Layer 3 of a small transformer language model trained on English Wikipedia (15 layers, counted from 0, width 64).
A neuron's activation on a vector x is GELU(weights . x + bias), where the dot is the dot product.
The model reads these tokens: " A" "ld" "os" "iv" "i" "." " B" "r" "un" "o" " D" "u" "art" "e" " w" "ent" " a" "w" "ay" " on" " " "1" "7" " J"

The vector x that enters this layer's MLP at each token. A number n stands for n times 0.033.
0 " A": 28 -49 6 48 5 32 -22 -38 5 -38 -29 -31 -26 19 21 3 9 32 1 -9 17 1 4 21 -74 10 14 16 -8 36 -27 17 32 48 18 3 7 -20 -10 46 -9 81 11 8 -9 -2 10 -25 -19 7 -47 31 -18 -36 -6 3 -70 -65 13 3 18 -5 21 23
1 "ld": 25 -30 -2 37 0 3 -17 -24 7 -51 -35 -43 -56 6 18 -41 14 63 15 -15 16 8 7 16 -38 -7 20 25 2 54 2 -2 45 23 -3 5 -26 -5 -7 11 -7 83 27 1 -4 0 22 17 -37 21 -54 52 -13 -20 -17 -34 -39 -45 -19 -12 24 17 29 -2
2 "os": 50 -27 -19 36 5 11 3 -9 17 -69 -20 -30 -45 -9 29 -32 20 17 9 -32 34 -17 7 26 -30 12 9 25 8 25 6 -6 28 20 14 -14 -14 -19 -7 11 -37 93 11 12 -24 14 24 -10 -24 -5 -47 68 -13 -21 -21 -1 -63 -53 -2 -4 41 12 51 7
3 "iv": 48 -23 -11 28 -15 19 0 -14 14 -53 -39 -31 -37 5 -2 -33 19 13 33 -8 41 -12 -11 4 -38 -17 29 39 11 52 2 24 37 20 20 -12 -24 -28 -3 15 -15 72 29 10 2 -24 12 -12 -12 -1 -50 55 -26 -51 -25 -14 -24 -54 -22 -8 67 -5 41 -9
4 "i": 43 -21 9 40 -18 32 4 -8 4 -55 -33 -24 -48 -9 12 -8 17 -19 15 -24 36 -9 16 16 -19 13 14 31 8 33 4 4 33 15 7 13 -11 -38 -1 49 -43 90 28 -1 9 -14 5 -6 -20 -23 -47 63 -29 -13 -35 -16 -49 -58 -9 -15 35 8 49 -2
5 ".": 22 -44 -2 25 -8 17 -2 -22 -15 -46 -43 -33 -47 -12 2 -30 35 -3 12 -45 -4 -8 -35 35 -35 27 26 28 10 47 -18 13 37 42 8 -5 -20 -30 -5 37 -13 88 21 20 12 5 8 -11 -17 -9 -28 78 -9 -13 -46 -16 -30 -26 -3 -2 22 -2 55 13
6 " B": 9 -13 11 24 8 41 2 -28 -18 -60 -35 -32 -54 31 5 -7 15 29 -2 -36 27 -4 3 15 -12 -16 15 10 -19 34 -9 12 49 23 4 -6 -15 -13 4 64 -25 77 33 9 -1 -17 -19 -22 -10 14 -43 53 -12 -38 -37 -11 -54 -43 -7 13 32 2 50 12
7 "r": 48 -40 -5 30 -46 32 -9 -14 1 -42 -57 -23 -40 11 26 -18 16 25 26 -8 30 6 14 18 -6 -7 9 23 -9 58 -6 12 32 9 -7 -14 -14 -29 0 26 -21 91 8 -9 9 30 -13 -18 -24 0 -50 49 -16 -30 -29 -17 -48 -41 5 4 69 -16 25 5
8 "un": 58 -32 -12 29 -31 18 3 -19 5 -60 -51 -5 -40 1 19 -39 31 12 21 -32 47 9 17 28 0 16 7 36 -11 46 -5 7 23 39 -8 -16 -24 -20 4 36 -19 67 14 24 -12 8 -19 -6 -29 19 -32 37 -9 -41 -26 -26 -49 -55 18 -36 59 -10 32 4
9 "o": 34 -44 3 28 20 13 16 -10 10 -52 -39 -34 -59 5 32 -22 31 10 21 -25 32 -2 24 14 -22 20 -10 46 8 31 -7 -12 27 12 -3 4 -18 -33 -11 24 -20 88 40 7 4 -6 -4 -28 -19 -9 -51 56 -23 -24 -41 -12 -49 -35 8 -7 33 -2 60 15
10 " D": 13 -18 -2 11 -3 30 11 -35 -10 -55 -31 -18 -57 29 5 -41 7 47 13 -22 38 8 -4 3 -9 -22 14 30 -20 30 7 24 40 31 0 -3 -4 -19 -6 62 -37 82 22 12 -21 0 -5 -32 -4 11 -46 57 -5 -33 -43 -6 -44 -38 -12 7 41 -5 25 7
11 "u": 51 -30 -6 14 -28 27 9 -9 22 -52 -44 -4 -59 22 40 5 7 3 39 -10 36 -14 15 18 -11 6 -10 45 -18 46 -7 9 30 29 -8 -12 -2 -30 5 41 -30 93 28 16 0 -2 -12 -15 -22 1 -45 46 -14 -31 -27 -29 -45 -50 1 -20 33 -18 36 -16
12 "art": 44 -43 20 49 -16 9 -6 -16 2 -68 -35 -35 -39 1 32 -42 16 23 23 -53 20 -4 24 3 -13 13 20 13 27 38 -3 9 20 9 -4 -33 -15 -30 -3 27 -27 72 30 6 -9 24 -7 3 -19 11 -37 54 2 -75 -25 -2 -50 -42 29 -20 39 16 44 20
13 "e": 30 -35 3 46 -27 19 20 -3 -1 -56 -40 -18 -67 15 37 -32 33 21 11 -33 43 -21 -2 21 -16 22 4 35 17 30 -9 -16 30 0 0 0 -27 -43 -8 35 -36 87 18 -9 9 13 -10 -12 -13 9 -36 52 -14 -26 -42 -25 -28 -38 22 -13 36 10 46 14
14 " w": -18 -51 18 26 3 12 -4 -26 -16 -57 -42 -37 -62 26 13 -42 16 21 12 -57 19 -3 -7 11 -29 11 10 20 7 60 11 -1 40 41 2 -8 -17 -22 -7 41 7 79 30 -3 12 26 -11 -14 0 5 -41 50 -26 -31 -39 -7 -10 -28 -8 20 32 -5 43 15
15 "ent": 25 -26 11 17 -39 21 -1 -4 6 -66 -44 -45 -57 10 17 -50 13 17 24 -23 35 -20 6 21 -5 -27 17 18 7 61 -23 19 17 26 3 8 -14 -43 13 27 -23 94 42 24 -1 8 17 6 -13 22 -38 41 -27 -15 -43 -29 -31 -37 18 -9 38 -2 12 -1
16 " a": -8 -25 10 3 -4 31 1 -27 -8 -61 -32 -35 -56 3 32 -18 18 12 -1 -23 33 -7 22 23 -40 -2 4 19 -12 38 9 9 43 55 -20 -20 26 -31 -6 62 13 95 14 -3 -6 -10 13 -1 -7 6 -41 11 -24 -30 -44 -4 -47 -36 6 6 48 -1 29 26
17 "w": 18 -35 19 32 7 1 12 -14 -7 -52 -54 -30 -52 32 -2 -30 17 25 11 -60 17 -2 9 27 -23 6 20 44 2 55 -17 1 41 14 -16 1 -32 -22 8 14 9 77 34 -1 28 23 -9 10 -21 10 -45 43 -21 -28 -28 -20 -54 -54 -12 8 37 0 29 11
18 "ay": 32 -49 15 43 -10 32 4 -11 6 -50 -38 -18 -37 -10 -8 -69 24 21 7 -42 21 -3 8 37 -17 12 17 28 14 33 -18 16 9 17 -21 -11 -17 -27 9 38 -39 91 19 11 6 21 10 20 -28 -6 -46 48 -11 -27 -20 -39 -59 -29 23 -29 39 20 35 9
19 " on": 11 -38 6 33 -26 23 8 -29 -9 -60 -33 -15 -48 29 3 -56 26 21 -1 -39 30 -33 -7 18 -28 -4 17 27 -11 32 -7 14 26 68 1 -2 -24 -31 15 47 2 80 -17 17 7 35 9 9 -12 26 -34 30 -11 -18 -46 -11 -35 -47 6 -30 41 2 30 16
20 " ": 1 -32 4 26 -33 13 26 -25 -8 -56 -32 -24 -53 7 19 -42 25 10 4 -42 35 -15 16 48 -18 -9 11 29 -18 34 -21 24 37 56 -12 -9 -10 -19 11 75 -9 82 16 -16 11 -1 0 -5 15 -21 -22 40 -20 -32 -30 -12 -51 -40 -3 8 53 -8 25 -10
21 "1": 25 -45 1 12 -18 49 24 -22 -2 -45 -65 -30 -46 9 6 -36 29 31 21 -26 19 -14 7 40 -16 -33 4 38 -8 52 -27 11 29 37 5 -8 -22 -28 -4 52 -24 81 21 4 30 -1 9 12 -17 -29 -19 36 -10 -26 -32 -6 -44 -27 0 -13 50 -20 23 -4
22 "7": 26 -24 14 17 -20 40 19 -22 0 -61 -62 -26 -45 -9 8 -39 28 16 15 -32 22 -17 18 31 0 -20 0 45 6 48 -23 7 45 37 -2 -23 -21 -33 -7 49 -15 81 24 11 15 -17 7 20 -23 -25 -17 33 -5 -44 -17 5 -54 -39 0 -20 40 0 28 -1
23 " J": 3 -29 10 24 -28 57 21 -38 -24 -41 -44 8 -53 23 -5 -46 15 42 11 -28 31 1 3 20 0 7 25 19 -8 32 -21 13 30 12 -17 -23 -13 -7 18 63 -39 91 7 6 9 8 -7 -19 3 -12 -49 43 -10 -36 -26 -24 -51 -40 4 18 31 -4 34 -5

Each question shows the input weights of one neuron of the MLP. A number n stands for n times 0.014.

n50 (bias -0.064): -17 16 -8 -1 -5 -10 2 22 -17 1 -12 4 3 -3 0 11 0 -16 -6 -4 -24 -2 8 -4 -17 4 6 -4 -13 9 23 12 1 -17 18 -1 -11 -3 11 -1 2 0 -4 -15 -8 -32 28 12 -17 -1 1 1 11 33 -6 -12 5 -6 -5 -7 18 14 27 17
On which three tokens does it fire most, strongest first? 4 "i", 5 ".", 1 "ld"

n59 (bias -0.049): 2 4 -7 6 14 -16 -29 -23 -4 0 -6 31 -1 -12 5 -40 -41 -14 -9 19 5 1 13 -36 -13 42 -9 -19 7 13 1 -7 1 20 7 1 1 -3 -22 31 -25 0 -5 -4 15 -15 -25 -15 -9 3 22 24 12 15 -8 39 34 5 7 19 -2 -15 18 -2
On which three tokens does it fire most, strongest first? 14 " w", 5 ".", 10 " D"

n243 (bias -0.066): -23 -18 25 12 13 21 -5 8 19 1 -7 -17 -7 0 -10 6 -8 -19 17 -4 13 -5 -12 19 17 -5 0 25 8 -14 5 -10 -13 18 -1 -9 -9 11 -8 -19 -15 -3 4 8 9 11 13 -15 23 -15 -2 -45 21 -12 -14 7 -4 2 4 8 -5 8 -15 9
It fires most on token 21 "1"

n136 (bias -0.025): 5 7 -19 9 4 -12 10 -9 -5 -18 -8 -10 5 -26 1 7 -2 16 -21 -24 -16 -22 0 1 -10 -1 10 -17 -1 8 -5 -8 34 8 5 42 -16 15 2 -12 1 -16 6 10 -4 -30 19 40 -17 13 35 -3 -4 -10 22 2 -9 11 -7 -7 -18 15 -7 4
On which token does it fire most, and how strongly? 1 "ld", at about 1.1

n113 (bias -0.018): 2 13 1 23 -12 -26 -2 2 5 -7 -23 14 -7 18 7 -19 -11 -23 -9 15 -3 -1 -14 -8 -5 2 22 9 -3 9 9 -4 -27 17 3 19 -10 -5 -8 3 11 10 -17 16 20 -3 -8 -5 37 -13 11 3 -3 -3 10 9 1 -1 12 -6 -48 -21 -2 12
On which three tokens does it fire most, strongest first? 19 " on", 5 ".", 14 " w"

n167 (bias -0.048): 3 -23 8 7 22 -18 -9 6 -16 7 4 -1 -22 1 22 -8 -33 -2 2 48 9 4 19 -8 13 34 -8 11 5 10 -1 19 -14 -17 -11 -14 -4 0 -5 -11 13 13 1 15 -13 6 5 -1 -12 1 -7 -3 9 3 -4 -8 3 -16 16 15 -40 -10 -7 -20
On which three tokens does it fire most, strongest first? 11 "u", 9 "o", 1 "ld"

n13 (bias -0.015): -5 -3 0 2 -5 15 2 8 1 4 2 -7 -16 -1 9 5 -6 1 -14 6 -2 -11 -8 -5 0 7 25 0 -12 11 4 5 -5 -17 -6 -11 -8 7 1 8 -8 12 -1 3 -10 -1 -1 -1 19 -4 0 -4 15 4 6 25 14 16 13 2 -10 -4 -10 -6
On which token does it fire most, and how strongly? 23 " J", at about 0.14

n75 (bias -0.068): -20 -3 -8 20 -2 3 -5 4 -7 -16 3 9 -11 -2 2 5 4 7 8 9 -1 13 -7 -6 -4 10 2 -3 -10 6 16 -7 1 -3 -3 15 -6 -5 -10 12 15 -8 8 7 -3 -6 2 2 0 -15 14 -5 -19 5 4 10 11 -3 4 1 4 0 8 -1
On which two tokens does it fire most, strongest first? 14 " w", 16 " a"

n239 (bias -0.077): -5 5 -8 0 10 7 0 6 -30 19 2 -1 6 -7 5 -15 -11 9 15 1 3 -4 0 -10 -13 17 -2 -8 3 13 -6 2 19 -16 25 -5 -2 -3 9 4 5 5 -8 -15 -24 0 5 -12 -30 19 19 3 -7 1 1 -8 -2 6 4 -11 -10 4 -5 -9
On which token does it fire most, and how strongly? 1 "ld", at about 0.31

n240 (bias -0.073): -3 36 3 -17 8 -7 -18 13 7 9 -6 -14 -1 -5 -19 -9 -4 7 3 -10 -1 -23 -4 26 7 18 15 6 7 -25 -21 3 9 5 1 -3 -7 12 4 32 -1 3 -10 -3 -7 -7 8 -8 -8 7 -9 -29 -21 12 8 15 -5 -2 -3 8 12 -20 -1 -5
On which two tokens does it fire most, strongest first? 20 " ", 16 " a"

n180 (bias -0.025): -7 -17 6 5 -12 -10 0 2 -16 -2 -5 10 -4 -20 -11 6 -14 0 -15 11 -5 11 9 7 13 4 -1 11 -7 17 35 -13 5 -14 10 8 -1 -11 2 -19 27 6 -5 5 12 -8 19 -9 6 -9 -3 -6 -12 12 -17 10 -4 1 15 -16 -24 -2 9 10
It fires most on token 9 "o"

n104 (bias -0.018): -9 2 10 16 -9 34 23 10 4 9 -27 -11 12 -7 -37 -17 24 -16 -49 -2 16 -7 -2 28 2 13 10 28 -14 -36 17 12 -7 3 -1 -8 12 17 -28 2 6 -17 30 24 -23 -16 -10 5 26 4 15 -16 -23 3 21 12 -6 -16 -23 1 -22 -10 21 -16
It fires most on token 22 "7"

n111 (bias -0.030): -6 4 -3 11 10 8 -29 -31 -16 11 -8 5 28 -11 7 -10 -7 -6 -15 -14 22 0 -5 3 -19 -18 27 -4 -20 -7 5 -5 6 -16 17 -4 5 5 11 18 11 -8 7 3 -10 1 12 -8 15 9 -3 -10 -15 9 -18 18 25 0 11 -11 -10 17 -5 17
It fires most on token 0 " A"

n190 (bias -0.027): 3 -3 -28 5 6 -21 -6 -4 12 22 -12 4 0 -1 4 -12 1 -1 19 17 -1 -3 -5 -6 17 16 -21 -30 -23 16 -16 16 16 20 10 -10 -6 -1 12 -30 -21 0 3 1 1 -4 -9 23 13 2 7 2 17 9 40 -16 -30 7 6 -17 -8 -4 -8 3
It fires most on token 8 "un"

n134 (bias -0.013): 23 21 1 6 2 5 -14 0 2 -7 -27 -1 -1 9 -7 -11 -13 20 -5 -21 12 5 -6 -8 28 48 2 8 -11 -28 1 32 9 -4 20 18 9 -23 -34 -8 -8 -21 19 -14 30 -16 12 -11 -20 -7 9 25 -32 7 20 -21 25 9 -18 -3 -19 18 -22 -10
It fires most on token 4 "i"

n129 (bias -0.036): 0 -7 19 21 26 0 -6 0 -5 17 14 6 -18 18 7 1 8 1 -6 5 -4 18 -21 -3 25 -9 -27 -2 12 -17 3 -2 21 0 -10 -30 4 -14 15 8 -25 -12 10 12 -27 1 -12 -17 2 -26 0 -26 -38 3 7 11 10 6 -7 -8 -14 26 38 -7
On which token does it fire most, and how strongly? 9 "o", at about 0.17

n35 (bias -0.032): 9 15 -5 7 -6 14 -3 -12 23 10 -16 -19 23 -4 -17 13 -26 19 7 8 -7 9 -20 22 -22 10 -12 -25 -6 -13 -16 -9 18 10 -15 18 -12 -2 2 -11 7 27 0 -15 -4 8 -3 -6 1 12 21 -7 -3 6 33 -13 -11 10 -7 11 -24 -1 3 -7
On which token does it fire most, and how strongly? 0 " A", at about 1

n139 (bias -0.055): -25 15 1 -3 -5 2 -2 2 -7 20 24 1 -19 8 13 7 -21 16 30 7 -3 -10 -15 -10 -16 -3 -2 9 -16 3 0 39 2 -4 5 2 3 14 -14 0 3 10 -2 -3 -25 8 -1 13 14 -13 -29 -12 26 -19 3 6 -20 19 15 -6 -5 -21 -13 -14
On which three tokens does it fire most, strongest first? 10 " D", 0 " A", 23 " J"

n133 (bias -0.114): 0 -6 7 5 28 -34 -13 -7 -5 -9 2 10 10 15 -12 -1 -17 12 7 24 13 10 2 0 13 13 7 -9 25 11 -11 14 -6 -16 -5 -4 -13 -5 3 -16 -26 -8 -7 7 -4 6 -15 -7 -8 14 11 12 -5 -3 14 -8 3 6 19 4 -1 16 10 -13
It fires most on token 12 "art"

n8 (bias -0.081): -4 6 -6 22 -4 3 -15 2 7 0 -3 2 2 10 -10 -1 7 1 -9 -2 -1 6 3 12 3 3 -10 -11 -5 10 15 -9 -11 1 -2 4 4 5 12 -4 0 -2 -1 -5 2 9 -2 9 -3 -12 2 -2 1 -6 -6 -9 -1 15 1 -7 -18 4 10 -11
It fires most on token 18 "ay"

n150 (bias -0.040): -19 -1 2 5 12 -14 -5 10 -35 0 4 -22 -17 9 -17 15 5 -9 2 -18 16 3 4 -4 -3 -1 -5 -11 -12 -6 26 14 8 -23 18 -2 19 -2 -3 0 -1 -12 20 1 -1 -8 -3 2 -9 19 16 -7 42 -28 7 -7 -27 20 -7 -9 -12 19 5 15
It fires most on token 6 " B"

n53 (bias -0.055): -11 -19 1 20 18 4 9 5 -20 -9 17 -10 1 3 -20 8 -2 12 -4 36 0 -19 7 5 5 21 14 -11 -15 0 -14 -5 -17 -10 -2 32 -1 23 -6 -8 26 -23 25 -2 -1 -11 9 18 -22 -32 -31 4 21 10 4 -12 -13 -8 -24 -11 1 21 -6 28
On which token does it fire most, and how strongly? 1 "ld", at about 0.49

n141 (bias -0.041): -1 5 -26 20 -17 -20 10 -21 -16 10 -18 -18 16 11 7 3 23 8 -22 10 13 25 4 -2 -7 -8 8 -4 -4 -1 1 15 10 -21 -5 -7 -10 -11 -31 7 -13 -17 12 -1 15 -3 10 9 0 7 2 3 4 10 13 -8 20 8 11 -29 -15 10 7 -7
On which token does it fire most, and how strongly? 1 "ld", at about 0.2

n148 (bias -0.040): 31 2 -11 32 4 -20 -4 -14 -21 19 -8 11 15 2 -1 7 0 -18 7 -1 -5 -2 7 -22 -44 -20 17 -8 -33 6 20 -14 19 -11 2 14 -1 6 -23 16 -4 -5 30 20 -6 22 9 -24 2 -9 7 -22 -3 2 4 14 42 -1 4 -16 -19 -8 11 20
On which token does it fire most, and how strongly? 0 " A", at about 0.27

n98 (bias -0.104): -3 -2 -27 -2 20 3 10 7 -1 -18 1 29 -5 4 4 5 -5 -2 -25 14 -18 1 17 6 -7 -8 -5 2 11 17 -11 15 -2 -20 -12 12 15 -13 8 -9 -15 -7 4 3 5 -8 -3 7 -1 17 -15 5 -13 4 13 15 1 4 1 -7 7 -16 9 -4
It fires most on token 11 "u"

n77 (bias -0.041): -3 -7 -7 -24 -10 -7 -13 -3 2 -12 -5 10 -13 4 -12 9 -30 18 -8 38 -1 -7 20 12 -14 21 -10 -6 19 25 -12 10 -8 -7 20 -2 10 12 -22 -16 13 -4 2 5 -3 5 2 -28 19 31 12 -5 3 4 23 -12 -19 -14 -5 12 -14 6 12 5
On which token does it fire most, and how strongly? 0 " A", at about 1.1

n174 (bias -0.026): -23 -2 -6 16 19 -16 0 -16 -1 9 -11 10 2 3 12 -12 5 7 3 33 -36 -22 -9 -3 20 -2 -16 39 10 -8 4 18 10 9 20 18 5 20 15 -23 8 -14 3 4 -10 4 -6 9 -10 19 1 -9 -24 -26 0 -30 -8 -13 15 13 4 -10 -11 -17
It fires most on token 1 "ld"

n255 (bias -0.010): 0 -3 15 10 -11 11 34 20 28 16 -19 -32 -9 -13 24 6 -26 3 -3 -6 6 1 -9 -13 -17 2 -3 -17 -8 13 -16 1 39 -5 -11 14 -20 -17 -3 33 -15 -39 13 -13 -13 -20 2 -11 -15 -14 35 4 -4 22 37 -11 20 14 -9 -20 1 -11 -6 11
On which two tokens does it fire most, strongest first? 21 "1", 22 "7"

n197 (bias -0.115): -17 9 -5 17 1 -2 -24 0 -12 6 -7 -9 -16 -5 -10 -5 5 4 15 3 12 13 2 24 2 9 4 0 2 -10 -5 -2 -9 3 2 0 13 6 1 8 -4 -6 4 -5 -8 1 0 -11 7 9 23 2 -6 2 -7 21 -3 -10 -16 0 3 7 5 8
It fires most on token 20 " "